Layer 3 of a small transformer language model trained on English Wikipedia (11 layers, counted from 0, width 96).
Take only the direct path to the model's output, skipping the later layers: a vector added to the residual stream pushes a token's score in proportion to its dot product with that token's output vector.

Output vectors of the tokens that the questions are about. A number n stands for (n - 500) times 0.0051.
"erous ": 418,633,602,399,364,736,404,582,474,500,384,464,615,401,418,783,541,361,709,358,513,387,398,460,391,488,319,497,371,507,642,504,588,782,605,555,486,545,461,448,535,536,805,707,504,201,589,464,444,459,453,351,576,650,343,181,538,627,784,384,553,592,434,493,521,486,478,552,404,789,548,306,463,354,351,614,638,404,412,534,413,415,647,589,524,416,515,528,311,754,550,487,313,463,595,729
";": 620,617,525,450,538,580,336,438,494,445,381,600,546,456,448,631,433,530,503,379,549,576,344,503,446,672,392,633,534,399,422,411,524,398,572,460,455,355,459,372,515,567,429,379,588,554,505,468,378,394,654,608,427,308,500,434,402,497,571,481,432,617,480,446,528,419,560,645,613,607,609,515,444,413,515,610,508,410,755,382,512,576,518,448,475,706,489,483,430,542,701,423,415,406,403,425
"time": 510,779,585,474,448,544,436,504,592,292,269,468,565,425,247,658,506,481,789,367,697,703,237,360,351,325,458,366,567,375,405,649,271,564,515,483,574,465,322,598,544,463,438,593,566,416,388,653,476,571,469,471,447,519,492,466,517,391,423,579,381,445,538,477,620,460,217,443,719,648,466,577,436,370,443,656,511,532,515,291,496,687,631,500,472,503,640,566,442,585,714,470,593,507,532,551
"coach ": 497,391,464,471,315,575,524,579,233,357,452,347,606,272,472,489,469,465,651,774,658,465,385,641,212,622,553,566,591,528,557,614,335,698,596,362,481,552,435,395,525,403,406,426,479,286,548,393,562,608,366,333,450,610,484,352,427,300,448,372,543,380,382,454,588,563,584,383,701,725,301,344,375,536,302,557,401,549,519,397,661,453,356,448,428,468,581,683,338,560,641,381,518,551,337,573
"ton ": 410,497,473,510,398,608,479,654,364,391,485,463,492,400,363,553,360,634,535,493,521,380,364,528,471,582,603,550,467,493,680,497,407,545,659,345,468,508,433,479,434,426,524,517,572,327,348,449,442,624,386,472,492,438,503,378,320,607,475,445,648,376,507,478,468,365,503,663,402,589,497,571,275,530,523,443,500,468,479,470,585,634,564,409,596,564,624,466,441,507,598,444,467,612,433,602
"|---|---|": 435,606,574,588,460,665,302,409,265,496,663,565,460,561,510,484,292,581,616,511,633,576,462,882,211,409,539,445,400,725,566,336,517,507,585,422,443,328,432,410,650,353,485,744,446,349,338,371,401,392,500,590,540,607,513,278,527,299,635,492,355,358,391,661,532,558,412,619,791,659,437,488,193,414,475,644,756,482,802,530,571,386,521,467,596,565,574,488,521,438,523,564,654,440,163,598
"|---|---|---|---": 471,395,441,409,597,645,461,547,438,464,405,532,520,358,443,694,607,469,793,607,534,483,496,480,295,465,581,387,500,631,410,333,650,489,710,496,437,435,358,407,271,329,477,563,450,469,489,720,617,459,341,539,544,586,496,363,379,496,789,383,383,433,399,575,418,228,522,559,745,654,471,293,471,589,579,734,265,290,741,435,412,634,591,500,415,619,809,612,462,424,834,603,347,463,487,295
"members ": 361,643,559,395,424,525,477,600,312,582,442,375,631,500,450,450,454,466,608,687,449,420,489,573,306,365,410,462,451,353,422,462,650,508,513,417,553,483,407,494,500,482,568,616,368,513,385,363,557,550,461,340,435,602,411,494,492,516,357,452,467,532,505,567,553,592,582,604,428,645,445,485,296,500,323,739,491,575,608,348,506,585,594,615,439,632,483,662,307,626,409,388,488,500,572,643
"information": 459,530,707,185,346,592,514,558,472,389,493,379,576,353,495,496,485,522,574,496,436,500,311,568,283,227,247,569,267,369,533,447,572,493,518,333,574,641,541,382,621,384,288,444,557,421,453,217,204,433,368,383,673,547,361,522,500,500,698,532,770,451,304,372,410,596,515,504,532,463,590,513,513,470,276,621,520,444,572,377,677,616,370,423,247,731,614,487,160,547,748,186,533,453,422,537
"Succeeded ": 458,979,705,292,392,657,373,509,310,496,455,425,612,400,302,772,604,257,817,321,382,572,270,703,157,486,473,540,475,624,476,645,675,710,676,496,541,177,293,517,204,344,826,492,652,371,639,449,346,435,540,508,572,488,423,258,548,475,816,557,469,669,634,376,500,403,624,363,357,766,710,354,265,542,645,600,536,488,520,550,529,548,394,675,599,482,320,575,406,372,637,418,427,587,541,342
"pite ": 319,672,656,567,407,776,435,517,318,546,325,376,593,395,189,734,555,375,666,726,410,355,536,590,305,181,733,594,482,500,566,611,493,631,736,438,485,407,504,429,500,474,860,731,317,388,508,423,400,449,382,538,615,598,287,513,584,673,448,731,454,365,633,526,568,247,593,405,574,695,469,470,679,519,381,833,512,609,567,354,434,562,418,388,500,536,537,585,554,638,811,419,222,480,459,581
"ful": 578,608,365,487,309,542,566,532,492,411,482,469,437,542,361,651,422,502,459,525,419,506,400,647,406,365,420,474,416,457,574,410,408,544,455,618,485,521,547,444,511,421,595,447,409,392,540,424,438,558,441,545,525,539,406,477,540,550,454,339,551,427,675,449,621,580,486,448,648,514,382,553,241,509,417,578,442,549,590,435,542,590,535,518,436,646,524,663,519,513,506,502,461,495,440,411
"by": 403,607,542,588,361,552,481,559,602,372,454,346,543,526,415,480,505,535,808,369,485,493,385,549,441,421,492,431,456,515,410,439,309,546,630,413,384,538,362,532,560,316,486,429,558,268,605,421,304,455,568,423,607,453,569,336,516,571,515,524,543,421,505,426,523,612,447,445,415,478,460,372,396,656,294,565,506,541,564,450,623,396,482,550,615,357,553,512,512,592,610,546,508,543,462,515
"ude ": 572,610,504,265,263,777,461,465,414,500,547,670,599,566,350,626,433,359,529,421,623,367,379,500,428,490,565,379,405,297,426,407,458,628,448,325,695,460,481,412,512,385,543,711,551,410,338,626,607,523,443,415,346,512,469,456,503,506,600,563,669,559,272,717,481,404,565,555,512,500,568,414,184,377,438,429,429,623,605,531,662,615,584,575,636,622,582,521,422,448,683,515,396,474,454,500
"degree ": 519,665,700,526,620,581,541,623,320,538,655,496,538,481,317,881,673,438,517,392,440,478,325,462,321,521,439,443,255,756,420,353,632,622,579,481,614,472,410,457,467,415,476,607,753,306,445,546,421,686,487,433,481,572,408,226,413,698,578,397,486,352,269,340,601,356,511,344,638,679,134,496,569,425,352,675,447,560,482,346,636,622,294,683,389,584,593,546,522,352,585,793,471,567,614,642
"), ": 490,710,729,505,370,596,344,451,542,320,427,439,437,358,440,584,429,471,404,666,461,564,479,411,458,478,473,467,429,439,581,393,530,561,584,571,469,477,507,602,481,533,609,522,600,603,628,565,497,398,518,537,408,601,461,526,557,400,657,479,442,490,546,417,617,485,365,479,467,482,376,506,390,566,471,523,579,595,619,432,420,432,320,325,552,434,503,489,341,580,540,653,349,518,518,414

Output weights of attention head 2. The head adds the sum of these rows, row i times number i of z. A number n stands for (n - 500) times 0.0075.
o0: 575,436,434,505,651,457,381,342,548,375,343,448,424,656,458,637,521,534,603,182,485,448,376,426,413,536,498,400,598,616,328,551,429,457,291,466,378,395,463,322,409,412,430,751,345,181,602,379,576,886,490,684,536,531,570,346,645,558,523,476,458,744,517,538,527,563,396,480,490,442,497,427,704,589,401,633,471,442,587,469,353,585,605,566,493,339,577,467,516,365,515,582,720,557,539,501
o1: 452,658,417,626,493,535,391,596,645,576,450,641,520,738,454,450,511,672,342,492,345,449,243,669,653,490,506,486,537,451,373,433,427,527,565,541,648,330,517,548,787,426,493,545,743,486,508,551,538,392,615,604,560,547,491,423,563,393,424,352,358,655,611,644,651,667,461,553,429,451,656,396,477,443,471,555,472,454,603,583,455,574,467,433,456,543,764,602,560,513,302,428,201,543,387,673
o2: 353,416,451,602,548,301,685,673,470,609,500,543,378,649,336,493,430,591,570,580,483,377,509,651,620,465,759,464,500,476,584,652,404,578,425,360,535,681,290,339,580,599,607,379,348,302,632,524,404,632,446,489,598,499,564,641,627,600,286,468,550,578,554,463,626,594,427,442,618,459,482,418,592,467,424,454,531,507,541,554,479,699,737,656,382,693,546,496,378,608,250,386,509,646,481,562
o3: 497,602,447,617,486,534,582,643,555,406,633,586,307,333,566,565,639,569,563,597,532,398,364,427,510,168,402,586,644,532,376,535,447,436,655,455,480,710,361,437,316,523,621,473,483,425,564,491,423,473,571,474,600,360,513,498,594,495,427,558,522,443,374,459,603,628,683,403,493,466,500,394,666,390,473,592,612,368,546,701,521,536,432,649,303,536,418,704,359,497,460,384,537,607,529,377
o4: 525,520,595,393,669,708,602,373,409,531,513,622,701,785,457,393,745,525,797,270,503,514,502,548,417,490,531,576,455,646,521,647,644,489,261,415,424,501,613,470,577,860,440,455,586,363,441,833,452,507,395,501,500,466,588,661,625,499,408,317,439,492,340,672,557,411,473,443,651,687,528,442,575,556,533,639,523,590,425,531,417,529,527,528,525,565,623,333,602,361,402,302,543,376,609,594
o5: 652,420,498,370,389,477,513,434,269,374,649,658,545,391,505,461,583,555,389,468,666,524,353,657,554,544,788,366,569,614,457,534,359,373,527,336,512,251,449,375,470,624,463,434,455,601,397,463,573,416,657,390,381,623,381,591,557,435,394,414,572,451,442,465,447,548,371,437,428,482,492,445,511,503,399,372,572,633,358,433,475,470,609,540,482,619,452,494,530,391,502,567,278,648,658,457
o6: 525,554,458,570,431,534,313,560,295,462,578,311,516,457,405,347,533,483,633,258,526,462,490,376,405,354,493,575,594,477,529,476,371,607,424,452,523,441,537,420,628,670,450,475,600,701,370,576,335,399,595,336,540,608,615,564,497,593,482,468,487,450,363,678,645,373,675,295,505,561,536,478,564,467,566,564,615,730,326,464,474,648,480,337,425,471,589,430,726,561,427,315,409,405,753,474
o7: 612,383,539,373,522,175,550,489,411,394,475,383,283,375,572,813,426,580,562,586,501,647,628,387,783,437,588,609,451,583,577,604,736,568,465,489,412,433,551,792,305,525,529,505,549,584,619,485,545,545,374,513,539,250,499,705,573,524,357,292,656,531,453,602,808,404,442,471,490,534,353,546,476,514,639,425,487,521,624,622,396,459,364,471,438,630,443,496,524,456,559,503,475,521,398,480
o8: 520,461,604,298,462,587,474,352,416,674,428,477,723,355,472,566,533,451,563,513,701,472,453,509,374,391,444,357,431,604,632,544,538,546,464,326,634,535,695,585,475,506,627,574,594,576,595,349,536,585,374,469,595,701,423,394,578,486,464,340,751,617,467,468,457,664,519,416,530,603,405,393,458,323,444,288,713,584,308,321,539,372,324,341,498,523,405,439,419,688,512,521,610,420,737,605
o9: 567,491,468,554,435,417,376,538,632,397,630,403,499,610,466,645,435,466,467,291,495,597,436,546,704,724,495,590,680,389,570,496,532,618,325,355,569,600,438,518,689,555,413,393,601,471,457,538,425,502,763,491,276,523,649,665,551,492,398,490,552,468,550,563,653,508,389,502,405,490,525,434,418,606,595,599,273,361,599,346,405,519,621,529,394,543,442,506,592,506,296,384,366,404,536,501
o10: 610,626,390,366,422,694,550,622,590,431,460,418,526,616,414,700,441,448,623,531,476,629,237,440,446,622,498,434,432,619,551,680,435,408,416,464,555,543,568,552,516,508,635,307,438,387,533,348,542,663,543,563,581,686,500,485,733,442,735,427,480,621,686,483,389,550,434,560,427,499,608,427,289,380,567,410,485,257,574,426,356,463,521,330,326,459,609,487,317,512,463,709,415,505,629,484
o11: 377,640,502,526,424,541,551,603,451,521,397,448,451,512,542,535,499,398,693,490,669,437,512,461,317,585,603,435,599,363,541,488,540,740,530,542,532,773,470,577,558,726,606,551,502,449,402,380,377,502,453,461,404,545,584,382,456,611,642,440,418,350,590,457,547,411,364,572,522,559,569,484,428,699,360,435,491,601,294,524,492,530,597,331,359,274,393,532,374,599,430,446,537,563,588,316
o12: 512,374,635,672,477,557,640,650,483,575,392,543,523,636,432,543,413,350,517,527,511,538,473,540,612,386,605,414,467,657,419,710,473,392,637,386,632,529,247,329,411,522,557,454,480,377,579,423,297,573,501,478,684,506,340,501,438,534,435,406,696,485,619,586,421,582,694,564,464,324,690,577,554,434,564,361,750,517,526,485,465,460,452,597,419,474,474,580,462,479,536,566,372,632,519,449
o13: 605,298,560,475,550,376,457,567,555,335,419,478,390,435,535,361,442,499,605,645,487,409,383,475,616,614,690,641,631,443,497,412,371,385,712,392,518,388,489,474,509,297,413,553,415,459,382,526,498,399,515,523,583,444,537,580,447,474,672,473,506,491,406,652,562,612,474,434,523,341,566,501,427,450,555,364,472,618,535,416,628,508,428,546,473,660,462,468,556,381,539,665,350,665,477,531
o14: 564,432,610,423,791,470,140,433,689,413,571,623,286,448,560,696,329,459,427,286,486,592,353,430,435,544,328,587,563,655,201,607,344,507,660,488,463,537,627,523,354,486,307,725,494,234,617,412,375,532,471,726,540,278,731,417,535,721,547,576,332,569,466,536,665,619,439,572,528,487,410,307,479,409,389,530,451,615,598,522,385,492,462,413,231,402,505,461,611,494,456,544,573,661,439,601
o15: 537,550,523,453,576,585,667,457,449,457,618,707,667,378,414,406,692,617,544,520,420,645,526,490,378,527,362,635,389,524,424,574,581,352,505,493,477,498,574,378,338,514,472,577,466,382,467,307,625,651,686,497,469,276,589,425,442,368,442,506,440,632,599,399,559,546,556,541,498,598,468,600,591,484,398,645,520,488,318,538,526,453,469,447,440,487,396,519,479,314,567,575,470,467,443,328
o16: 528,557,393,582,589,553,252,535,689,316,391,297,249,285,578,655,537,531,604,536,379,675,576,457,528,589,671,506,423,436,583,471,511,421,446,481,497,540,399,615,484,507,328,293,363,589,469,480,586,560,530,642,626,324,566,643,675,470,734,504,652,478,604,560,638,538,481,618,360,293,548,592,595,584,595,395,497,496,783,496,363,373,562,556,303,461,483,722,142,557,680,561,486,484,342,261
o17: 477,714,458,491,660,610,243,526,795,477,608,564,503,621,539,384,449,450,405,580,605,790,540,640,409,687,521,624,614,532,446,491,491,512,464,505,367,535,553,369,600,572,350,214,535,448,522,729,601,316,721,699,405,565,495,512,519,440,528,385,411,539,543,383,634,797,628,420,482,314,504,515,599,560,606,643,419,394,517,392,380,583,513,497,514,503,625,522,593,452,511,535,492,503,374,511
o18: 508,743,519,732,183,454,276,588,627,475,195,493,536,496,462,276,328,622,604,383,482,690,552,428,390,487,547,519,408,243,647,454,419,341,425,552,685,591,491,304,474,514,475,609,558,601,803,635,304,626,527,423,535,543,504,340,507,561,372,516,514,307,403,478,520,645,648,643,332,437,405,560,590,489,366,349,629,437,607,487,522,490,522,295,479,503,319,482,303,680,376,305,422,491,454,552
o19: 436,721,405,398,674,345,519,441,576,515,561,700,489,668,560,667,411,347,301,307,215,654,547,481,597,525,292,507,526,573,446,552,436,479,631,807,213,387,588,637,209,480,543,386,515,554,482,508,661,616,381,513,401,663,492,456,512,294,417,656,530,520,489,352,570,467,478,673,519,471,529,463,464,442,527,649,587,442,644,638,483,459,387,499,513,391,600,507,477,333,648,516,571,564,411,555
o20: 507,434,703,379,445,573,446,455,365,550,594,533,386,456,571,334,376,499,502,451,471,672,500,522,326,449,394,679,596,692,203,526,517,514,612,341,520,590,361,272,587,409,448,588,517,459,558,408,524,357,607,369,338,660,735,333,544,593,445,783,328,484,521,597,401,312,470,515,416,365,512,673,551,504,187,432,444,283,686,461,482,469,467,466,568,384,445,409,626,513,384,416,591,417,324,629
o21: 460,596,509,380,514,448,487,631,479,191,369,241,614,433,346,492,582,537,339,389,466,471,499,436,294,400,596,486,460,419,398,343,527,393,456,455,518,435,644,530,427,411,485,659,668,567,671,484,492,506,391,465,423,485,513,506,455,397,611,598,475,570,381,476,439,548,524,496,371,537,347,541,654,579,571,512,406,530,687,484,382,549,433,576,426,511,401,451,509,463,561,456,557,494,286,504
o22: 481,533,665,539,459,589,274,365,427,534,642,589,459,473,477,699,422,694,361,862,575,537,514,421,282,730,464,428,606,466,364,573,577,664,402,479,413,367,613,383,813,341,430,463,411,401,516,435,486,300,756,518,453,564,641,542,435,527,548,557,502,558,642,380,447,437,469,528,383,508,567,610,380,460,362,599,434,593,661,361,421,407,437,424,732,397,397,534,464,516,423,671,448,475,537,599
o23: 569,532,435,530,472,529,593,622,498,537,673,454,621,440,383,524,425,474,552,581,648,336,537,576,563,405,528,389,436,420,536,552,454,535,391,545,615,482,694,310,541,573,538,377,469,401,423,443,383,511,453,555,482,400,457,555,530,461,627,435,445,416,619,382,281,554,617,612,564,615,550,522,460,381,614,603,513,583,347,536,515,611,644,472,492,606,464,585,484,474,492,521,486,419,680,446
o24: 579,628,506,478,552,557,526,515,578,390,499,735,412,501,468,531,547,583,649,514,674,335,426,251,475,478,416,493,520,451,409,522,437,567,398,355,563,683,501,573,509,558,514,600,476,234,637,687,499,444,458,468,326,371,582,362,504,607,483,401,458,443,661,405,573,632,516,407,431,565,265,528,418,516,467,698,498,386,394,583,602,602,630,574,507,708,459,460,629,459,203,518,428,634,582,551
o25: 509,476,354,693,588,568,496,358,564,205,520,494,184,429,529,582,516,314,512,460,496,562,408,190,458,458,507,517,417,441,463,437,450,419,545,481,359,437,408,776,444,532,456,543,323,502,597,375,458,525,669,559,617,548,443,523,510,600,534,656,418,499,446,372,758,258,352,347,516,632,428,455,564,494,459,487,367,596,450,786,575,364,396,665,443,386,403,422,317,565,464,486,558,617,350,402
o26: 615,448,579,534,504,593,531,689,409,482,592,420,567,509,359,665,650,452,434,496,716,552,521,674,315,388,433,419,600,661,408,457,583,380,540,458,658,400,677,298,630,411,601,446,414,357,389,580,650,446,452,662,655,566,571,523,579,523,487,531,572,508,433,502,547,610,470,362,607,494,516,537,504,348,494,484,523,539,571,509,475,489,434,460,616,422,402,479,437,588,505,540,671,469,559,531
o27: 643,456,492,418,501,654,581,541,462,598,555,604,618,448,615,335,605,495,540,377,527,548,718,475,513,413,424,429,483,509,506,561,438,532,572,333,549,622,424,552,499,555,332,508,503,370,264,594,387,582,374,272,558,554,376,485,495,660,385,398,704,338,507,452,534,540,572,498,509,383,434,500,491,373,410,326,434,639,27,547,525,572,582,331,414,563,627,441,520,443,528,395,335,524,459,479
o28: 544,715,343,448,624,476,296,661,544,529,507,658,428,456,541,556,570,536,459,530,633,661,623,419,573,562,438,614,382,526,456,421,615,580,742,604,542,377,543,500,542,487,589,346,502,578,682,625,629,460,499,577,492,505,309,434,458,587,464,433,448,524,483,323,727,515,469,536,468,471,422,387,556,541,667,423,382,455,388,407,510,521,417,393,518,656,627,581,624,515,551,659,383,513,704,362
o29: 366,504,551,604,504,442,583,606,522,378,402,437,446,617,274,471,450,434,601,378,345,598,505,594,520,512,553,517,562,557,281,376,427,616,561,299,398,556,370,464,464,603,402,670,501,689,563,375,446,627,620,561,340,502,539,568,529,449,393,605,552,510,644,409,580,139,491,495,458,416,499,811,620,572,732,570,584,492,630,498,453,478,617,449,424,303,477,626,810,412,383,421,462,468,478,469
o30: 434,429,630,618,491,457,489,504,617,368,295,673,443,650,599,578,600,469,427,479,342,536,468,435,675,451,396,657,596,595,414,453,557,634,505,553,553,694,580,571,444,496,486,649,494,615,527,608,519,415,534,515,470,374,518,529,649,515,436,408,571,572,365,487,485,383,388,566,487,500,404,510,526,677,484,573,533,669,518,630,448,400,461,645,434,483,371,704,586,562,473,429,447,610,397,485
o31: 509,508,361,420,740,594,148,719,482,514,654,413,639,520,695,644,611,448,436,388,439,410,424,418,601,725,367,586,338,555,437,440,507,757,625,609,459,329,423,362,493,568,498,421,450,382,409,588,485,355,526,644,434,438,670,619,496,494,695,545,459,620,504,575,466,553,542,494,409,523,757,255,533,484,567,479,416,480,552,355,524,486,353,517,311,458,569,616,503,516,713,457,457,310,536,667

Each question shows a token from some text and the vector z that the head gathered there. A number n stands for (n - 500) times 0.012.

"four ": 522,362,460,565,568,529,505,423,478,529,498,576,458,517,509,634,434,473,413,487,421,458,473,561,593,495,504,516,497,433,486,555
Which of these tokens does it push down most? "), "

"ent ": 443,375,522,524,484,598,440,500,532,466,439,567,472,506,581,593,516,466,488,522,638,515,552,489,521,506,552,579,466,505,453,476
Pushed up most: "coach "

"Des": 493,467,516,570,470,573,515,511,470,484,465,535,501,544,549,546,527,469,505,387,510,455,507,509,602,467,482,544,498,458,498,463
Pushed up most: "coach "

"b": 579,491,501,491,554,540,510,470,548,532,599,498,524,459,539,531,524,540,478,511,541,532,670,471,485,552,491,422,471,464,467,529
Pushed up most: "Succeeded "

"released ": 455,474,448,436,545,424,419,474,456,524,553,616,450,426,552,465,461,425,553,438,591,598,650,551,536,487,517,409,481,491,462,446
Which two tokens does it push up most, strongest first? "|---|---|", "erous "

"all ": 436,562,653,538,521,523,645,529,451,568,472,598,627,480,481,401,475,468,386,428,460,409,531,620,516,560,441,545,434,548,511,452
Pushed up most: "pite "

"hold": 554,517,460,498,530,536,498,460,492,532,582,500,541,484,518,544,511,514,446,470,524,584,688,509,498,526,501,398,447,477,483,532
Which three tokens does it push up most, strongest first? "Succeeded ", "|---|---|", ";"

"ited": 601,422,492,508,439,488,406,573,418,569,523,462,506,517,606,566,566,531,419,484,493,494,485,519,461,442,481,531,462,504,495,462
Which three tokens does it push up most, strongest first? "|---|---|---|---", ";", "ful"

"et": 540,536,471,470,481,494,593,512,501,520,544,568,561,568,607,469,616,577,489,425,494,509,499,479,536,443,436,479,542,524,469,622
Which two tokens does it push up most, strongest first? ";", "|---|---|---|---"

"wid": 427,428,528,481,418,435,470,594,490,494,486,519,533,548,457,507,543,515,449,331,428,458,588,639,548,414,520,425,471,442,471,465
Pushed up most: "coach "

"ain": 485,506,499,682,429,526,460,414,405,510,510,528,586,497,487,587,590,523,533,496,578,488,622,572,529,458,508,503,379,414,536,539
Which two tokens does it push up most, strongest first? "information", "by"

"est ": 530,447,428,471,485,484,481,418,572,486,446,522,387,502,615,466,353,535,475,539,522,559,589,517,545,345,475,496,520,370,371,693
Which of these tokens does it push down most? "ful"

"ten": 508,665,585,483,483,595,531,513,490,563,506,553,492,522,398,529,488,444,548,338,443,467,529,489,511,417,483,521,493,422,513,420
Pushed up most: "members "

"Mill": 362,663,340,580,247,501,468,461,566,559,777,639,458,557,659,493,574,346,376,403,562,574,631,503,452,629,514,392,587,569,466,548
Which two tokens does it push up most, strongest first? "), ", "Succeeded "

"a ": 503,569,557,468,608,508,558,466,502,583,542,615,512,428,575,480,443,461,492,443,494,467,594,611,542,440,481,482,450,480,487,494
Pushed up most: "erous "

"o": 500,456,522,516,462,594,513,473,459,512,482,538,495,545,490,546,525,450,440,420,490,481,506,473,513,593,463,545,508,461,475,433
Which two tokens does it push up most, strongest first? "coach ", "ton "

"sp": 508,273,506,483,457,551,481,406,328,511,322,541,423,465,459,532,485,374,395,303,566,482,469,519,475,647,473,442,586,396,440,528
Which three tokens does it push up most, strongest first? "|---|---|---|---", "coach ", "pite "

"'": 506,501,492,486,485,464,452,565,436,560,670,554,477,505,526,546,595,461,548,428,538,490,611,522,547,453,514,452,525,417,465,450
Pushed up most: "), "

"p": 600,514,482,521,470,505,473,404,484,494,467,531,433,546,601,444,431,574,479,545,532,560,537,459,543,535,500,415,481,444,456,624
Which two tokens does it push up most, strongest first? "|---|---|", ";"

"ham ": 509,619,558,497,426,594,541,535,435,575,474,548,574,538,443,493,496,482,445,375,473,409,519,497,504,467,436,530,472,473,520,423
Which of these tokens does it push down most? "Succeeded "

"\n\n": 476,564,664,613,471,557,504,483,540,490,598,551,708,509,395,456,476,450,513,451,459,341,495,488,524,460,492,514,423,428,518,465
Which of these tokens does it push down most? ";"

"sh": 476,565,575,559,430,548,426,471,441,508,555,520,520,517,417,488,493,467,391,448,439,458,521,589,569,588,450,531,519,451,414,406
Which two tokens does it push up most, strongest first? "ful", "ton "

"see ": 496,509,502,491,545,595,515,430,540,508,536,519,583,476,407,516,432,539,441,453,527,497,655,524,461,419,523,426,479,450,466,543
Which two tokens does it push up most, strongest first? "|---|---|", "ude "

"el": 548,575,602,524,490,557,491,549,508,547,521,503,591,525,517,498,504,495,454,437,488,448,523,455,483,535,508,471,487,457,507,436
Which two tokens does it push up most, strongest first? "ful", "by"

"m": 493,501,464,470,516,393,417,491,453,512,547,579,419,471,572,503,524,527,533,499,524,567,608,531,554,472,474,434,528,477,466,463
Which three tokens does it push up most, strongest first? "), ", ";", "|---|---|"

"- ": 503,457,512,541,523,619,517,533,444,485,455,578,485,573,629,546,412,555,382,493,513,468,519,477,559,473,471,458,590,481,581,599
Which three tokens does it push up most, strongest first? "degree ", "|---|---|---|---", ";"

"par": 499,577,487,431,547,457,506,453,527,557,558,542,498,480,573,499,529,597,503,474,532,564,591,518,494,429,491,462,467,459,417,565
Which of these tokens does it push down most? "pite "

"in ": 782,546,428,606,581,376,659,255,685,495,577,726,539,440,713,573,507,696,546,390,594,645,435,475,614,551,587,432,385,540,492,672
Pushed up most: "erous "

"ester ": 574,519,480,489,416,491,593,469,512,584,536,591,628,536,585,505,612,658,485,431,512,494,508,500,547,506,489,538,461,567,417,469
Which two tokens does it push up most, strongest first? "by", "time"

"Franc": 445,541,404,577,367,555,477,530,437,514,621,482,569,667,612,566,710,582,416,440,476,515,532,527,517,598,464,530,561,526,406,594
Which of these tokens does it push down most? "members "

"====": 424,505,525,477,450,563,564,530,470,510,474,624,522,550,369,452,500,411,511,399,469,496,500,452,527,501,454,572,521,564,580,333
Pushed up most: "ton "

"17": 525,496,531,495,465,585,444,472,509,516,532,516,477,524,550,576,500,547,427,563,560,549,605,482,459,480,508,506,417,485,468,538
Pushed up most: "|---|---|"

"ext": 600,463,543,524,545,415,473,596,502,607,613,571,530,366,611,508,484,468,576,424,521,492,594,586,525,413,503,430,485,514,466,408
Pushed up most: "erous "

"5": 597,468,599,615,670,600,595,550,390,514,475,635,484,494,712,541,588,450,490,385,426,439,388,544,706,593,416,537,483,452,557,496
Pushed up most: "time"

"as ": 714,339,688,394,584,342,367,497,507,706,447,637,382,247,785,534,563,676,605,362,619,588,737,511,615,398,618,430,414,508,495,491
Pushed up most: "time"

"would ": 342,544,473,399,535,549,615,438,593,490,530,504,589,430,295,406,421,543,525,417,486,468,594,561,371,349,529,464,532,403,459,608
Which of these tokens does it push down most? "time"

"for ": 473,424,485,493,453,533,382,495,545,457,569,575,546,497,510,597,574,497,522,477,521,481,614,534,526,515,538,516,420,428,464,468
Which three tokens does it push up most, strongest first? "coach ", "information", "erous "

"===": 472,630,583,595,473,610,493,418,466,521,511,533,459,481,321,508,401,470,451,375,396,478,504,609,645,496,454,561,487,437,407,316
Pushed up most: "members "

"th ": 512,587,410,484,418,467,558,447,493,566,524,536,489,575,558,491,515,667,442,466,414,532,538,547,545,372,478,488,566,397,294,815
Which of these tokens does it push down most? "pite "

"\n": 414,505,610,510,478,537,616,543,526,480,539,617,659,512,321,408,446,361,493,407,454,417,439,512,532,498,456,616,472,569,539,293
Which of these tokens does it push down most? ";"